Layer 8 of a small transformer language model trained on English Wikipedia (16 layers, counted from 0, width 64).
In attention head 0, each number of a token's query is one row of weights dot the token's vector x. The head spreads its attention over the tokens so far by the softmax of query dot key.

Query weights of the head. A number n stands for n times 0.014.
q0: -18 7 -30 -14 6 31 -12 20 23 51 -6 -2 14 -54 -29 44 -4 43 -8 -6 -3 -33 28 32 -7 -19 6 -8 -14 18 23 -12 -29 -1 12 -14 21 -25 8 -21 -27 16 22 25 -7 44 30 34 -38 30 12 -42 -19 43 -36 -12 -10 -21 0 40 25 34 38 11
q1: -2 -36 5 14 27 7 -5 -5 -43 16 8 -18 -2 -20 -11 8 -42 -21 24 -48 -22 23 -13 4 -7 -54 11 5 -4 -44 -43 -13 -31 24 -20 -14 -65 25 -23 35 48 69 -61 14 -53 -21 -24 0 -4 -26 18 -22 -9 20 -25 -18 -32 48 5 19 22 -6 29 -60
q2: -8 -5 7 -16 -16 -7 5 6 11 -27 7 -16 29 -28 10 -11 -23 4 27 17 12 -18 17 10 -13 -23 -4 -15 14 -11 -9 34 7 10 -30 -7 11 -2 28 -1 -5 12 1 16 16 11 29 0 5 -20 -10 -9 0 -17 -15 -7 -4 30 1 7 5 -30 -1 -5
q3: -17 -10 -4 -20 -5 -7 15 0 -15 -31 -4 -27 6 -12 -7 17 -29 -10 2 7 13 -9 3 22 29 -7 -2 -8 -9 -47 -8 23 -11 -20 -25 -9 -22 9 21 -17 15 20 -5 13 3 14 26 4 2 13 -24 -21 4 -10 -23 8 7 5 -13 6 -2 -32 32 11
q4: -34 22 -7 -11 -33 -8 -1 34 -10 -36 -26 0 -22 -13 0 21 -18 0 34 -5 25 -22 13 17 4 -21 -28 -4 -22 -27 2 11 -8 21 -20 -15 12 -11 -12 8 -7 -3 -12 -25 21 -17 22 27 -4 1 -11 -11 -17 -19 -5 -12 4 22 -13 3 7 -26 29 15
q5: -19 35 -6 23 13 -4 13 1 -14 -36 -45 5 -51 0 -9 13 26 39 20 13 -15 -34 15 -12 8 1 -23 7 -29 3 18 21 -19 34 -22 -6 -4 15 -9 -13 8 -25 -11 -1 22 -6 34 29 -1 13 -13 37 -2 -26 4 -13 -3 5 -19 14 11 -8 -26 -11
q6: -48 -21 -14 -10 37 12 8 6 0 -12 -13 -33 13 6 7 6 -4 -4 -13 14 7 -6 -3 26 -3 -16 17 5 -9 -8 0 15 -17 -1 10 7 14 -12 -4 -15 28 4 13 4 7 24 8 -12 -2 13 1 -17 18 -10 -9 27 -28 -23 9 -24 -23 -56 40 4
q7: 18 19 -12 6 -27 13 22 -3 -20 3 -5 33 3 -27 -5 -26 -12 6 5 -10 -20 -15 0 -15 2 19 -27 -10 -38 1 -4 5 3 14 -15 -19 -7 22 -3 16 -13 -17 14 -23 32 -6 29 -2 2 1 -14 18 28 11 13 -12 4 36 14 12 -14 13 -6 4
q8: 30 13 0 11 1 -6 0 -31 23 -10 1 35 -17 -14 -26 -5 4 1 13 12 -24 -1 15 -28 -10 19 -11 -8 -19 18 25 -21 2 7 -14 -18 -31 21 9 11 -22 -14 -18 -4 36 11 13 12 12 21 -21 19 2 11 3 -5 9 -17 -4 14 -9 44 -21 1
q9: -12 -19 -8 -20 13 -15 -16 25 13 9 18 -41 18 10 19 -6 -3 -17 -10 4 12 13 -9 17 -10 -22 18 -3 -6 -1 -10 14 -20 -22 2 8 20 -21 9 0 9 28 -6 5 -10 7 -20 15 -5 17 12 -3 -26 -11 -6 13 -1 1 -10 -2 -3 -12 1 15
q10: 7 -20 8 -8 2 21 -5 5 -2 1 -28 0 26 26 15 -12 8 -20 1 -3 33 11 -11 8 -19 8 -3 17 22 1 -15 14 -18 8 -5 20 22 0 -11 -11 5 -7 2 25 -31 26 6 9 -37 -30 -5 -6 -15 -13 1 -18 -9 25 6 -12 -2 -20 13 1
q11: 27 18 29 -12 -12 7 -19 20 -26 -5 -11 46 -9 46 -26 -40 42 0 -18 -19 43 11 -27 -32 -7 31 -12 -5 37 -21 1 18 43 20 2 5 15 5 23 -35 -42 -39 7 0 34 13 34 13 -18 37 -47 -21 31 29 0 -31 -4 -10 -19 -68 -9 15 22 -1
q12: -6 0 -27 12 20 21 13 -19 -11 10 -18 -19 4 -9 -4 -6 -3 -33 13 -15 -9 -17 33 23 -8 5 -14 -22 -44 -14 0 -1 2 17 -15 -39 -15 -9 21 -28 2 6 11 -14 24 26 11 -12 -20 7 -23 -5 -8 15 14 12 -18 15 20 -32 -16 -13 1 17
q13: 3 -16 27 -14 -2 30 1 18 5 -8 20 -1 19 11 6 -6 0 -15 -10 25 21 35 -10 -5 -5 11 -2 -2 48 -4 -12 13 23 -9 6 38 -3 -6 5 11 1 0 -21 22 -4 -1 14 -25 -10 -32 -9 0 -16 -3 1 10 4 19 16 -5 -9 -27 -20 5
q14: -8 13 -10 -4 -30 -26 0 -12 17 -29 6 -19 -21 2 -4 -2 14 9 5 18 -9 -8 28 4 -2 -21 31 -2 11 -22 -2 -8 0 -7 -11 5 2 18 -5 -16 13 4 -18 -4 3 2 -9 -17 31 16 -20 -12 -3 0 -6 -5 -29 28 29 -26 11 0 -31 -22
q15: -14 -20 14 -5 -20 -3 -14 21 -21 13 -17 15 38 14 -9 -19 5 18 -6 -29 9 44 5 11 22 20 -12 -17 -22 0 0 5 -17 1 2 16 15 10 15 18 1 -3 4 9 -4 39 -3 -6 -26 23 28 -1 31 14 -21 -10 -31 2 21 -24 -13 18 -10 6
q16: -47 -34 -30 -11 -3 -25 67 3 38 27 9 -36 -38 -15 -22 16 4 -2 37 -41 -34 -9 49 63 -1 -32 -10 3 -31 -8 41 -9 5 4 -64 23 6 -35 -17 -44 9 20 -25 -13 37 41 8 7 -14 -21 53 28 6 -27 -15 33 -4 6 18 29 15 -62 29 -13
q17: 18 10 27 -17 -2 52 22 -1 -10 -18 -4 1 51 43 6 38 29 37 -26 93 14 -16 -22 -30 -45 6 19 46 13 63 11 46 50 -19 14 -20 4 -13 -38 36 -34 -39 -32 -3 28 -55 -2 8 12 -6 -8 21 -30 -64 3 -33 -16 -3 -7 -64 1 -33 -34 93
q18: 17 -12 37 2 14 -21 -10 -10 -6 26 -45 35 0 22 -22 -4 4 20 -11 1 2 8 -6 -38 -53 26 5 -10 -12 -22 5 4 33 3 12 -4 48 1 43 -50 -23 -21 -8 4 10 -9 3 9 4 0 0 -27 4 12 -8 -18 -6 6 -18 -29 -9 13 -25 8
q19: -1 -16 3 -2 14 -11 11 -1 15 10 -10 1 -19 -44 -16 0 -1 38 17 -7 -16 -20 14 -6 -10 -2 12 -4 -17 -10 25 2 -6 24 -3 -26 3 -5 5 -7 7 0 -3 7 -10 14 11 23 13 -12 21 -14 -22 -18 -26 -13 -2 23 16 -14 -2 -9 1 -22
q20: 27 2 -12 24 -10 16 2 13 13 6 7 25 -4 -7 13 -3 2 20 -4 0 -28 -9 4 -30 -6 4 0 9 -4 5 2 -17 4 14 2 -17 -5 8 0 -17 -21 -21 13 -10 30 -19 -4 -3 13 -10 -6 21 17 22 26 -18 8 -5 -2 -17 -11 28 -15 10
q21: 20 -7 -17 -4 -7 21 5 -4 -8 19 24 11 18 -6 -8 3 -27 19 -26 6 -12 -4 -5 -12 -21 26 -4 3 -15 2 0 -15 1 13 2 -8 -4 19 26 -8 12 -6 29 4 17 10 0 -10 15 -8 -12 -4 48 20 6 0 -5 -7 4 -4 -16 0 -13 13
q22: 21 12 -17 -8 9 -6 8 10 4 -31 -6 1 -14 -22 -4 -3 -1 8 19 12 1 -15 26 -10 -3 -17 1 -8 0 -37 18 7 -9 21 -9 -36 -29 14 -18 -1 5 8 -21 -32 26 -31 12 -21 12 16 -5 16 -36 -14 -17 32 25 -2 13 -6 1 8 6 9
q23: 5 -9 -7 14 -12 0 6 -29 -3 24 -2 14 11 0 17 25 14 -10 -8 0 -21 0 -11 -5 -13 10 8 4 19 -6 -16 -26 -27 1 -3 4 -5 9 7 -26 -18 -2 -7 33 -16 8 -32 -20 5 2 -33 -2 2 8 9 1 -18 -15 0 0 15 16 -6 -10
q24: -8 -35 22 17 11 6 3 -1 21 32 33 -10 -20 -4 12 12 8 -5 -1 23 17 23 18 19 -17 -8 17 10 7 -4 -2 -27 12 -24 15 9 4 -31 1 19 8 3 27 11 -22 -27 -37 -9 10 -16 45 3 -5 1 -7 -7 -6 -27 -26 14 -11 -4 -1 12
q25: -9 -22 -3 3 22 20 22 22 16 -30 -8 18 20 -8 -16 5 -27 -30 22 -4 0 16 -19 -16 -1 21 -30 -15 -10 -10 6 1 -45 29 -27 7 19 15 -12 6 4 -25 -9 5 21 37 23 9 -16 23 -1 30 -12 17 -11 30 -2 -7 25 5 8 4 -13 -8
q26: 29 -18 6 2 -4 8 -12 7 14 -16 19 28 3 4 -9 4 -17 2 -8 16 12 12 -21 -47 -24 16 11 11 10 -3 2 2 -21 -15 -6 21 17 17 -18 -21 -7 -10 -4 9 8 3 -9 22 17 24 -15 -5 -25 6 7 -18 3 12 9 21 15 5 -28 14
q27: -32 12 15 7 -6 22 16 -35 -22 38 -42 0 2 17 -8 6 23 -8 16 -41 -11 3 12 28 7 -18 -12 -27 -14 -16 32 -26 -20 -11 -15 -18 5 12 -29 2 8 7 -5 -19 -4 20 -11 -2 -43 31 -13 19 -11 -14 -2 1 -19 3 27 -1 -22 10 10 -7
q28: -5 28 -1 -14 -38 8 -34 1 -24 -23 28 -8 -5 2 18 16 10 22 -41 53 -16 -36 -16 -21 -14 -3 27 5 23 24 -3 9 20 -23 35 2 31 -6 -34 16 40 0 22 7 -15 -19 -20 41 30 15 -17 -13 -27 -29 -9 -9 -31 7 -26 9 13 -15 -37 35
q29: -1 -13 14 -9 7 8 29 -11 10 -18 -9 -1 0 -11 5 30 -1 -5 -32 30 -4 -16 8 -18 -13 2 37 15 44 -9 -12 -36 -13 -10 13 22 -20 9 2 -39 1 7 -7 31 -17 3 -4 -19 4 -13 -2 20 -13 -24 5 15 -11 -2 -7 -3 2 -7 -19 -25
q30: -5 -16 9 -8 10 18 -17 25 -2 8 23 11 9 25 19 -11 5 -3 -28 11 9 18 -15 -7 23 24 9 9 24 8 -7 -5 9 -16 30 42 40 -8 -14 -22 6 -14 14 13 -15 14 -13 -2 -1 9 5 2 26 7 23 -6 -23 -7 -18 3 11 -10 9 8
q31: -19 -11 -11 -13 5 8 20 11 5 16 24 -11 32 -18 8 20 5 -6 -20 14 -4 0 5 -6 -4 -7 -8 -4 -14 -27 -23 3 -26 16 19 25 -23 -8 -3 -17 5 0 10 1 -8 -6 -6 -6 16 17 9 -15 5 -1 -7 0 14 29 -24 0 -9 5 1 4

Each question shows a short text with each token's key, already scaled and adjusted for position as the last token sees it. A number n stands for n times 0.027.

Then comes the last token's vector x. A number n stands for n times 0.029.

0 " put": 0 0 4 3 1 7 9 29 21 -33 -11 10 13 -10 -11 4 0 0 1 -1 5 18 4 0 -6 2 -6 -6 1 -8 -2 10
1 " into": -1 1 3 3 3 5 11 22 22 -48 3 17 -1 -6 -10 8 0 0 1 0 5 11 6 0 3 -4 -5 -8 -6 -6 6 -6
2 " eff": -1 1 2 6 0 9 12 -3 4 -7 7 5 4 8 -8 16 0 -1 0 -4 0 4 1 2 -6 8 0 -17 -3 -5 3 13
3 "ect": 0 0 -3 1 2 4 11 8 24 -12 2 10 0 6 -10 8 0 0 2 1 3 13 3 2 -9 10 10 -16 2 -2 11 15
4 " because": 1 0 -1 4 -2 -3 18 18 24 -36 -6 13 13 -10 -8 4 0 0 0 1 7 11 11 3 -11 12 4 -10 1 -8 7 1
5 " of": 1 0 -4 -2 1 6 2 22 25 -39 -1 18 -2 -10 -6 9 0 0 1 1 11 11 12 -1 -6 4 3 -7 -3 1 11 -2
x: -44 -5 1 -1 6 -2 -8 -15 3 17 -5 84 -7 18 -6 -8 5 -1 -4 -10 -9 20 13 12 4 11 -3 -9 12 -6 -11 -2 -8 -1 6 7 -4 1 1 -20 -9 -14 3 10 -7 10 10 3 -14 3 -2 2 10 1 0 -10 -19 -9 25 -15 -7 6 5 10
Which two tokens does the last token look at most, in order? 5 " of", 1 " into"

0 " for": 0 0 0 1 2 6 7 17 16 -27 -2 14 -1 -6 -6 8 0 0 1 -1 5 8 7 -2 -3 0 -4 -5 -3 -3 3 -1
1 "est": 0 0 -1 1 1 4 4 10 15 -12 -4 9 3 7 1 5 0 0 2 0 2 6 6 1 -8 3 8 -13 0 2 12 21
2 " of": -1 0 0 0 1 9 2 14 18 -29 2 14 -1 -4 -2 9 0 0 1 0 3 7 7 -1 -3 4 5 -6 -4 1 9 2
3 " Chicago": 0 0 0 1 1 6 -2 0 8 -23 10 9 -7 6 -5 4 0 0 3 -3 5 4 2 1 -10 3 5 -16 -1 3 9 6
4 " t": 0 1 0 8 0 10 4 -4 -1 1 7 3 -1 9 -3 4 0 0 -1 -3 -3 3 1 -1 -5 3 4 -11 -1 5 3 9
5 "ack": 0 0 -5 0 0 -1 -2 12 8 -7 2 5 2 7 0 5 0 0 2 0 10 10 2 -1 -9 9 10 -12 1 2 5 9
x: 4 13 -21 12 10 -16 -5 5 -7 -14 4 57 0 26 -14 -14 14 7 -4 -14 15 31 1 -15 10 28 -18 0 23 -5 -7 9 -10 9 23 8 -17 13 5 2 -16 -10 -5 -26 -9 -7 34 25 -2 2 -18 14 -5 42 3 -9 12 9 9 -6 -1 -20 -12 9
Which token does the last token look at most, and with what share of its attention? 2 " of", with about 50%

0 "i": 0 0 -2 -7 -4 5 4 4 13 -9 12 10 -11 4 -6 0 0 0 2 -2 -2 9 0 5 -7 -2 6 -8 1 9 16 15
1 " Con": 0 0 5 10 3 -3 13 10 -3 -5 11 -2 -4 15 -4 5 0 0 1 -3 2 8 -2 -1 -3 2 0 -16 1 5 3 15
2 "stitution": -1 -1 -2 -3 -3 7 -2 8 11 -10 8 5 -4 3 -8 1 0 0 1 -5 3 7 5 3 -15 5 2 -10 6 0 11 13
3 " of": 0 0 -2 -2 1 6 3 15 19 -24 6 15 -5 -2 -4 10 0 0 0 -1 7 10 8 0 -6 5 4 -9 -6 1 13 5
4 " ": 0 0 0 2 -1 4 16 6 7 -23 12 5 -9 1 -14 12 0 0 0 -4 2 1 7 0 -6 5 2 -11 -2 2 23 5
5 "19": 1 0 -5 -2 -2 1 -3 11 16 -13 3 1 2 0 -16 11 0 1 0 -4 1 12 3 2 -2 1 -5 -11 -2 -4 9 14
x: -2 4 7 14 0 12 -6 -4 23 -17 -11 53 -10 -37 -33 11 9 27 -16 16 -13 -2 -7 -11 9 9 24 -20 -9 12 11 -12 -3 -14 12 5 -17 -2 26 -18 -13 -16 -1 8 -7 11 23 -31 -7 -1 -2 -21 18 12 -14 11 14 -13 6 -8 0 21 -16 -20
Which token does the last token look at most? 3 " of"

0 " as": 0 0 2 3 -1 7 11 13 19 -27 2 14 10 -7 -2 9 0 -1 0 1 5 8 13 2 -10 5 3 -1 -1 -6 12 -8
1 " a": -1 0 -2 -5 3 6 -3 15 19 -41 -5 12 -14 -10 -5 5 0 0 2 0 11 5 6 -3 -9 -1 7 -4 1 0 14 -16
2 " me": 0 1 5 6 1 -3 14 19 7 -8 -4 4 11 -1 -17 7 0 0 1 2 4 12 5 -2 -7 13 7 -19 -4 -4 6 9
3 "ans": 0 0 0 3 -1 6 -1 22 19 -29 1 11 1 -2 -7 7 0 0 1 0 9 9 8 0 -11 4 5 -14 2 8 15 4
4 " of": 0 0 -2 -2 0 8 0 19 21 -35 3 16 -2 -7 -6 8 0 0 0 0 5 10 8 -2 -4 3 5 -4 -4 5 14 -3
5 " making": 1 0 -7 -1 1 4 1 24 18 -37 -1 10 3 -2 -6 3 0 0 2 2 22 13 11 -1 -6 3 2 -10 0 -1 12 -5
x: -17 14 -7 1 7 -3 11 -2 -8 -1 -18 74 6 6 4 -13 3 0 -6 -18 13 9 8 7 23 50 -17 -1 13 -9 8 4 0 -10 13 -1 -1 -6 3 -1 -19 -2 10 -26 4 4 15 -2 -11 -3 15 15 10 8 14 -1 -20 3 3 -10 -9 -5 13 11
Which token does the last token look at most? 4 " of"

0 " that": 0 0 0 -4 -3 2 3 16 19 -41 0 12 4 -9 -16 3 0 0 1 0 6 5 6 2 -6 6 2 -6 0 -4 11 -9
1 ",": -1 0 -4 -6 -5 2 6 19 21 -43 -3 10 3 -6 -1 1 0 0 1 0 4 9 11 3 -5 4 3 -6 2 3 11 0
2 " because": -1 0 -1 2 -1 -1 9 17 21 -33 -8 10 11 -7 -5 6 0 0 0 1 10 8 10 2 -9 11 3 -9 2 -7 7 -1
3 " of": 0 0 -2 -2 2 6 1 17 20 -32 -2 14 -2 -7 -6 9 0 0 1 1 10 8 10 -2 -6 4 2 -7 -2 0 10 -2
4 " its": 0 0 -4 -4 1 6 -9 15 21 -33 2 16 -5 -4 -13 7 0 0 2 1 7 6 7 -2 -8 2 3 -3 -2 -3 6 -16
5 " f": 0 1 0 5 -1 1 5 13 5 -7 3 0 19 8 -8 10 0 0 1 -1 4 9 2 -1 -9 11 3 -11 -2 -3 2 13
x: 6 15 0 -6 9 -2 -2 1 -13 -30 15 55 6 34 -17 -3 5 -1 21 5 -2 -2 -4 -45 -18 4 13 -8 5 6 10 -42 -10 -7 0 -1 6 1 21 -3 -1 21 8 -57 10 0 1 13 -9 13 -4 4 19 16 -3 1 18 -17 8 -31 -4 7 5 12
Which token does the last token look at most, and with what share of its attention? 4 " its", with about 40%

0 " of": 0 0 0 0 2 12 5 15 20 -39 5 18 -3 -1 -1 10 0 0 1 -1 3 7 8 -1 -3 5 6 -11 -4 3 13 2
1 " App": 0 -1 -1 3 0 8 5 6 1 -8 11 -1 6 15 3 6 0 0 0 -5 2 5 -3 -1 -5 10 10 -13 0 8 6 22
2 "eal": -1 0 6 9 2 2 5 0 4 0 3 8 0 5 -11 12 0 0 2 -1 2 7 3 -1 -14 4 9 -20 1 1 13 13
3 " was": 0 -1 0 2 0 2 2 23 14 -39 2 12 -4 -10 -18 7 0 0 0 -1 6 4 6 1 -7 -1 -4 -1 3 1 8 -21
4 " susp": 1 1 2 7 2 3 10 -1 1 -9 4 5 11 13 1 14 0 0 1 -1 6 6 4 -3 -1 10 4 -13 -7 -4 -7 5
5 "ended": 1 0 -3 0 -2 3 0 18 22 -34 -6 14 -3 -6 -9 3 0 0 -1 -2 9 15 7 1 -6 -2 2 -8 3 -1 16 8
x: -12 11 -2 9 10 11 3 -2 -1 -11 -6 69 -8 6 -4 4 19 4 -1 -6 5 -4 1 24 12 32 -10 1 -12 7 -14 -9 -18 12 -18 -13 4 -3 -9 -6 -28 -38 11 3 31 12 5 -44 4 0 20 -5 11 14 7 -16 -4 4 6 -7 8 -23 3 -1
Which token does the last token look at most? 0 " of"

0 " access": 0 0 4 2 0 5 2 0 11 -13 6 8 -4 2 -8 5 0 0 1 -2 3 5 1 1 -6 5 5 -11 -1 -1 4 8
1 "ible": -1 0 0 -4 -1 7 -3 7 12 -14 4 10 -7 0 -8 0 0 0 2 -1 5 6 1 1 -7 1 4 -10 0 -1 9 10
2 " to": -1 0 1 0 1 4 3 16 16 -32 1 12 -2 -5 -7 5 0 0 1 0 7 8 5 -2 0 0 -2 -5 -2 -2 5 -5
3 " r": 0 1 1 4 0 7 10 3 7 -11 6 1 -1 7 0 5 0 0 -1 -3 2 5 3 1 -8 -1 3 -9 -4 -2 6 13
4 "ural": 0 0 0 0 0 6 -2 4 13 -14 8 7 -8 3 -7 6 0 0 0 -3 0 5 0 1 -10 5 6 -10 -1 -1 12 14
5 " Mal": 0 0 1 6 1 2 12 2 -5 -12 13 3 1 14 -1 6 0 0 0 1 3 -1 -2 1 -4 2 7 -9 -2 3 10 8
x: 12 -5 17 2 -3 -13 5 -3 -10 -1 4 64 -7 35 6 10 -3 -1 -31 -4 3 -31 -21 -27 -7 21 -7 12 2 10 -5 -16 27 6 25 3 -5 -1 -10 11 -12 -2 19 0 -12 12 10 14 4 3 -19 -9 -18 -12 8 -9 4 -14 -4 -5 -21 2 -19 -1
Which token does the last token look at most? 1 "ible"

0 " cm": 0 0 0 -4 -1 7 -5 8 16 -18 2 3 -4 3 -8 -2 0 0 2 -2 0 10 -2 3 -6 0 1 -5 2 -6 -1 9
1 " across": -1 0 0 -1 1 8 7 10 15 -30 7 12 -6 -2 -7 2 0 0 1 -2 3 7 2 0 -3 1 0 -7 -3 -4 5 1
2 ".": -1 0 -2 3 -2 1 6 11 13 -32 3 13 0 -1 -4 8 0 0 -1 -2 1 9 4 1 -8 4 4 -3 3 2 5 -6
3 " The": 0 0 -1 -2 -1 5 -6 13 17 -41 0 13 0 -5 -10 2 0 0 1 0 7 4 5 0 -3 3 5 -4 -4 -1 7 -14
4 " l": 0 1 6 8 1 7 -3 2 4 -14 9 1 1 10 -5 7 0 1 1 0 1 6 -2 1 -4 0 6 -5 -7 -2 1 5
5 "ar": 0 0 -1 0 -2 1 -3 9 13 -10 1 9 3 11 -2 6 0 1 0 0 -1 9 1 4 -3 -1 7 -8 -4 0 8 11
x: -3 -1 -13 4 -11 -2 -10 6 2 16 -17 69 -1 30 -19 0 -10 -7 5 0 0 -7 -17 -42 12 10 9 1 -2 4 -6 1 28 -3 1 18 12 9 -3 6 -20 -15 7 34 26 8 10 18 0 2 -4 2 -8 3 -10 -14 9 -3 -25 -18 -18 -15 -9 10
Which token does the last token look at most? 3 " The"

0 "s": 1 0 -4 -8 -4 10 4 17 18 -33 11 16 -12 3 -13 1 0 0 4 -3 4 11 6 3 -7 -2 -4 -10 4 11 24 6
1 "ecut": -1 -1 4 4 1 1 3 2 9 -9 3 6 -2 18 0 5 0 0 2 -2 3 11 3 -2 -8 5 12 -24 6 11 12 27
2 "ed": -2 0 -5 -4 -2 6 16 15 26 -35 2 17 -11 -2 -11 5 0 0 0 -4 1 14 4 5 -8 -1 0 -12 4 -1 23 14
3 " by": 0 1 5 9 -1 11 17 14 17 -31 12 22 4 -6 -7 10 0 1 0 0 6 13 12 2 -11 0 7 -9 -5 1 18 4
4 ",": 1 0 -3 -4 -8 0 12 25 29 -56 -3 14 6 -8 2 2 0 0 -2 -3 -2 15 16 5 -6 2 6 -9 1 7 12 2
5 " a": 1 0 -5 -5 0 3 -5 27 18 -54 -6 14 -15 -12 -8 5 0 0 0 -3 25 12 8 -4 -12 -2 7 -12 3 -1 17 -25
x: 15 12 -9 -10 19 -2 10 5 -1 -6 -23 75 -2 18 -5 -12 4 4 -16 -6 -2 8 12 19 -3 5 -18 7 8 -2 18 -14 -7 4 -26 -16 0 8 -22 -5 23 10 0 -14 9 -1 -23 -19 -18 12 -11 4 10 -7 -15 -22 10 -16 16 3 -4 4 -13 -10
Which token does the last token look at most? 5 " a"

0 ".": 0 0 -4 -3 -3 5 2 12 13 -31 3 14 -7 -1 -3 6 0 0 1 -2 1 11 5 2 -13 10 8 -3 7 0 7 -6
1 " The": 0 0 1 -1 0 6 -2 14 16 -46 3 16 -2 -5 -12 3 0 0 1 -1 8 4 6 -1 -6 5 8 -9 -5 1 12 -14
2 " n": 0 0 3 1 0 10 -3 10 1 -7 7 3 -3 6 -3 9 0 -1 -1 -3 8 3 1 -2 -3 5 9 -17 -7 3 10 12
3 "est": 0 0 -5 -1 1 2 1 7 10 -8 -5 4 -5 7 0 4 0 0 1 0 3 6 4 1 -9 6 14 -16 1 1 17 20
4 " grow": 1 1 -1 3 -1 9 -1 15 10 -24 -7 5 1 -2 -10 8 0 0 0 -2 3 11 0 -1 -8 5 -3 -12 1 -9 2 7
5 "s": 1 0 -5 -3 -1 7 -2 17 20 -22 6 15 -8 -4 -17 5 0 0 0 -1 6 8 4 1 -6 0 2 -6 -2 1 15 -1
x: 9 -17 -17 -7 -1 -5 -3 6 3 7 5 82 -12 6 0 -6 13 -7 9 -22 -5 -5 0 -1 1 26 -15 -4 1 -8 -1 4 -4 7 -7 -11 2 -11 9 -17 -19 -28 1 -16 14 1 13 -34 17 -2 -9 -13 14 -3 7 -1 1 6 6 -21 21 -4 13 -17
Which token does the last token look at most? 1 " The"

0 " ball": 0 -1 4 -6 -3 13 7 17 22 -15 15 12 -4 12 -16 -2 0 0 3 -3 -1 15 -3 5 -16 2 9 -10 -1 -8 4 15
1 " at": -1 1 1 7 1 6 19 33 31 -45 4 18 7 -6 -5 14 0 -1 1 -4 3 22 8 0 -8 2 -5 -12 -8 -9 7 4
2 " the": -1 1 1 -8 1 12 -16 22 36 -59 -2 27 -13 -10 -10 6 0 0 3 3 12 6 11 -3 -1 -2 13 -8 -13 -5 17 -17
3 " K": 0 0 -3 6 -2 0 11 29 -4 -37 18 -4 5 18 8 3 0 -1 1 -6 8 9 -1 4 -10 -1 12 -18 1 23 30 22
4 "ansas": 1 0 2 2 -2 6 -15 -4 0 -18 21 9 -15 12 -1 8 0 0 5 -3 1 5 -2 3 -17 1 26 -26 3 18 29 20
5 " ": 1 0 -1 4 -2 3 25 16 3 -37 19 2 -14 2 -28 17 0 0 -1 -6 9 -3 12 -1 -11 4 2 -20 -2 4 45 5
x: 8 9 0 -46 1 15 10 -2 -14 -14 -13 52 -5 -19 2 9 2 0 -3 -3 -12 -12 23 2 -16 1 6 -3 8 2 -3 -29 -10 -2 -8 -6 2 -6 -2 -8 -12 -9 12 9 -14 0 12 -19 18 -2 1 -13 -22 30 14 -1 -7 -7 0 3 -5 14 -6 -11
Which token does the last token look at most? 2 " the"

0 " in": 1 1 1 6 2 9 18 29 27 -50 10 20 -8 -3 -8 20 0 -1 -1 -4 4 16 8 -3 -4 2 -6 -14 -7 -6 5 -13
1 "te": -1 0 3 2 2 9 20 24 35 -43 -5 15 7 10 -2 6 0 -1 3 -2 5 20 8 -1 -3 -8 3 -25 -6 8 15 19
2 "gr": 0 1 4 4 5 9 16 1 15 21 8 18 -8 23 -9 9 0 -1 1 3 -2 7 12 -2 -14 -10 11 -20 -9 5 31 18
3 "al": 0 0 -2 -5 -3 14 -5 20 34 -24 12 25 -6 10 -6 13 0 0 -1 -3 6 19 6 5 -14 -7 11 -8 -8 7 25 29
4 " part": 1 1 -4 9 4 -6 12 9 -3 -15 8 -3 -9 11 -17 12 0 -1 4 -4 7 15 -2 1 -10 14 1 -24 4 -14 0 21
5 " of": 2 0 0 3 1 13 8 26 32 -59 4 23 -5 -10 -5 12 0 0 0 -1 8 15 11 0 -3 4 11 -13 -9 4 23 6
x: -39 -9 3 0 4 8 -1 -14 9 11 -1 81 -4 12 -5 -4 -15 4 12 0 -8 16 22 4 -4 9 24 3 6 -9 -13 9 -8 1 1 -11 -1 -1 -1 2 -20 -14 10 12 3 11 8 -13 -13 2 -9 -8 14 -15 3 -12 -19 -13 23 6 -3 9 -4 9
Which token does the last token look at most? 5 " of"

0 "ial": 0 0 2 -5 -4 11 -3 7 19 -4 14 17 -12 6 -27 6 0 0 1 0 -5 7 -4 3 -13 4 10 -13 -2 -2 19 23
1 " period": -1 -1 1 4 -2 7 8 6 17 -12 12 9 -8 8 -14 3 0 0 0 -5 -6 9 -1 7 -17 10 6 -13 2 -9 5 26
2 ",": -1 0 -6 -7 -7 3 8 25 33 -57 -2 15 -1 -5 -3 -1 0 0 -1 -2 -1 15 11 6 -6 3 2 -6 2 1 11 4
3 " English": 0 0 -3 -4 2 9 4 1 17 -26 7 5 -13 5 1 5 0 -1 2 -3 11 3 3 5 -16 9 16 -20 2 1 25 20
4 " law": 1 0 -1 5 2 4 1 12 11 -19 -2 -6 -4 2 -10 10 0 -1 3 -3 2 6 -2 0 -13 14 -1 -20 9 -6 -1 13
5 " and": 0 0 1 -3 1 13 0 38 26 -27 1 19 -10 -2 -3 2 0 0 -1 -1 18 13 15 -2 -14 3 5 -9 0 -10 22 -8
x: 6 2 9 26 18 -7 0 -12 -7 19 4 73 -1 21 -18 14 -13 -7 0 -7 3 10 18 7 -16 16 -7 14 -17 -12 4 6 6 7 7 -16 -5 -17 3 6 9 -9 4 -5 8 -1 -6 10 -1 -6 1 -9 -3 12 -11 -30 3 -18 8 -17 -6 -8 3 -2
Which token does the last token look at most? 2 ","

0 " the": 0 0 6 -3 2 4 -13 8 12 -28 1 14 -14 -3 -10 3 0 0 1 2 8 0 4 -2 -1 1 10 -10 -8 -2 13 -6
1 " death": 0 0 2 1 -2 0 8 11 9 -8 -2 0 2 -1 -7 4 0 0 0 -2 6 6 3 3 -10 14 2 -17 2 -8 9 12
2 " of": -1 0 1 3 0 6 5 13 15 -23 4 10 1 -4 -7 9 0 0 0 0 2 9 5 0 -4 8 7 -10 -5 3 12 6
3 " those": 0 0 -2 -2 1 8 0 4 13 -22 4 11 -6 -2 -10 8 0 0 2 0 6 8 7 -1 -8 8 5 -12 -2 -4 9 -6
4 " gu": 0 0 0 3 2 2 10 -4 0 3 8 9 2 7 -4 9 0 0 2 2 5 7 0 0 -4 11 11 -15 -1 -2 6 12
5 "il": 0 0 0 1 0 -7 10 17 9 -7 3 6 4 12 1 9 0 1 2 3 0 10 2 2 -8 0 11 -7 -3 1 7 17
x: -12 -7 -3 2 0 5 -7 4 0 -2 3 64 8 37 -26 -1 10 3 -12 -10 -18 -5 6 -34 7 23 11 12 14 3 -1 -1 11 2 3 18 11 -1 4 -10 1 -4 42 16 19 3 24 20 -11 -6 -7 -9 5 14 -8 -26 2 0 -14 0 -9 -24 -21 -1
Which token does the last token look at most? 0 " the"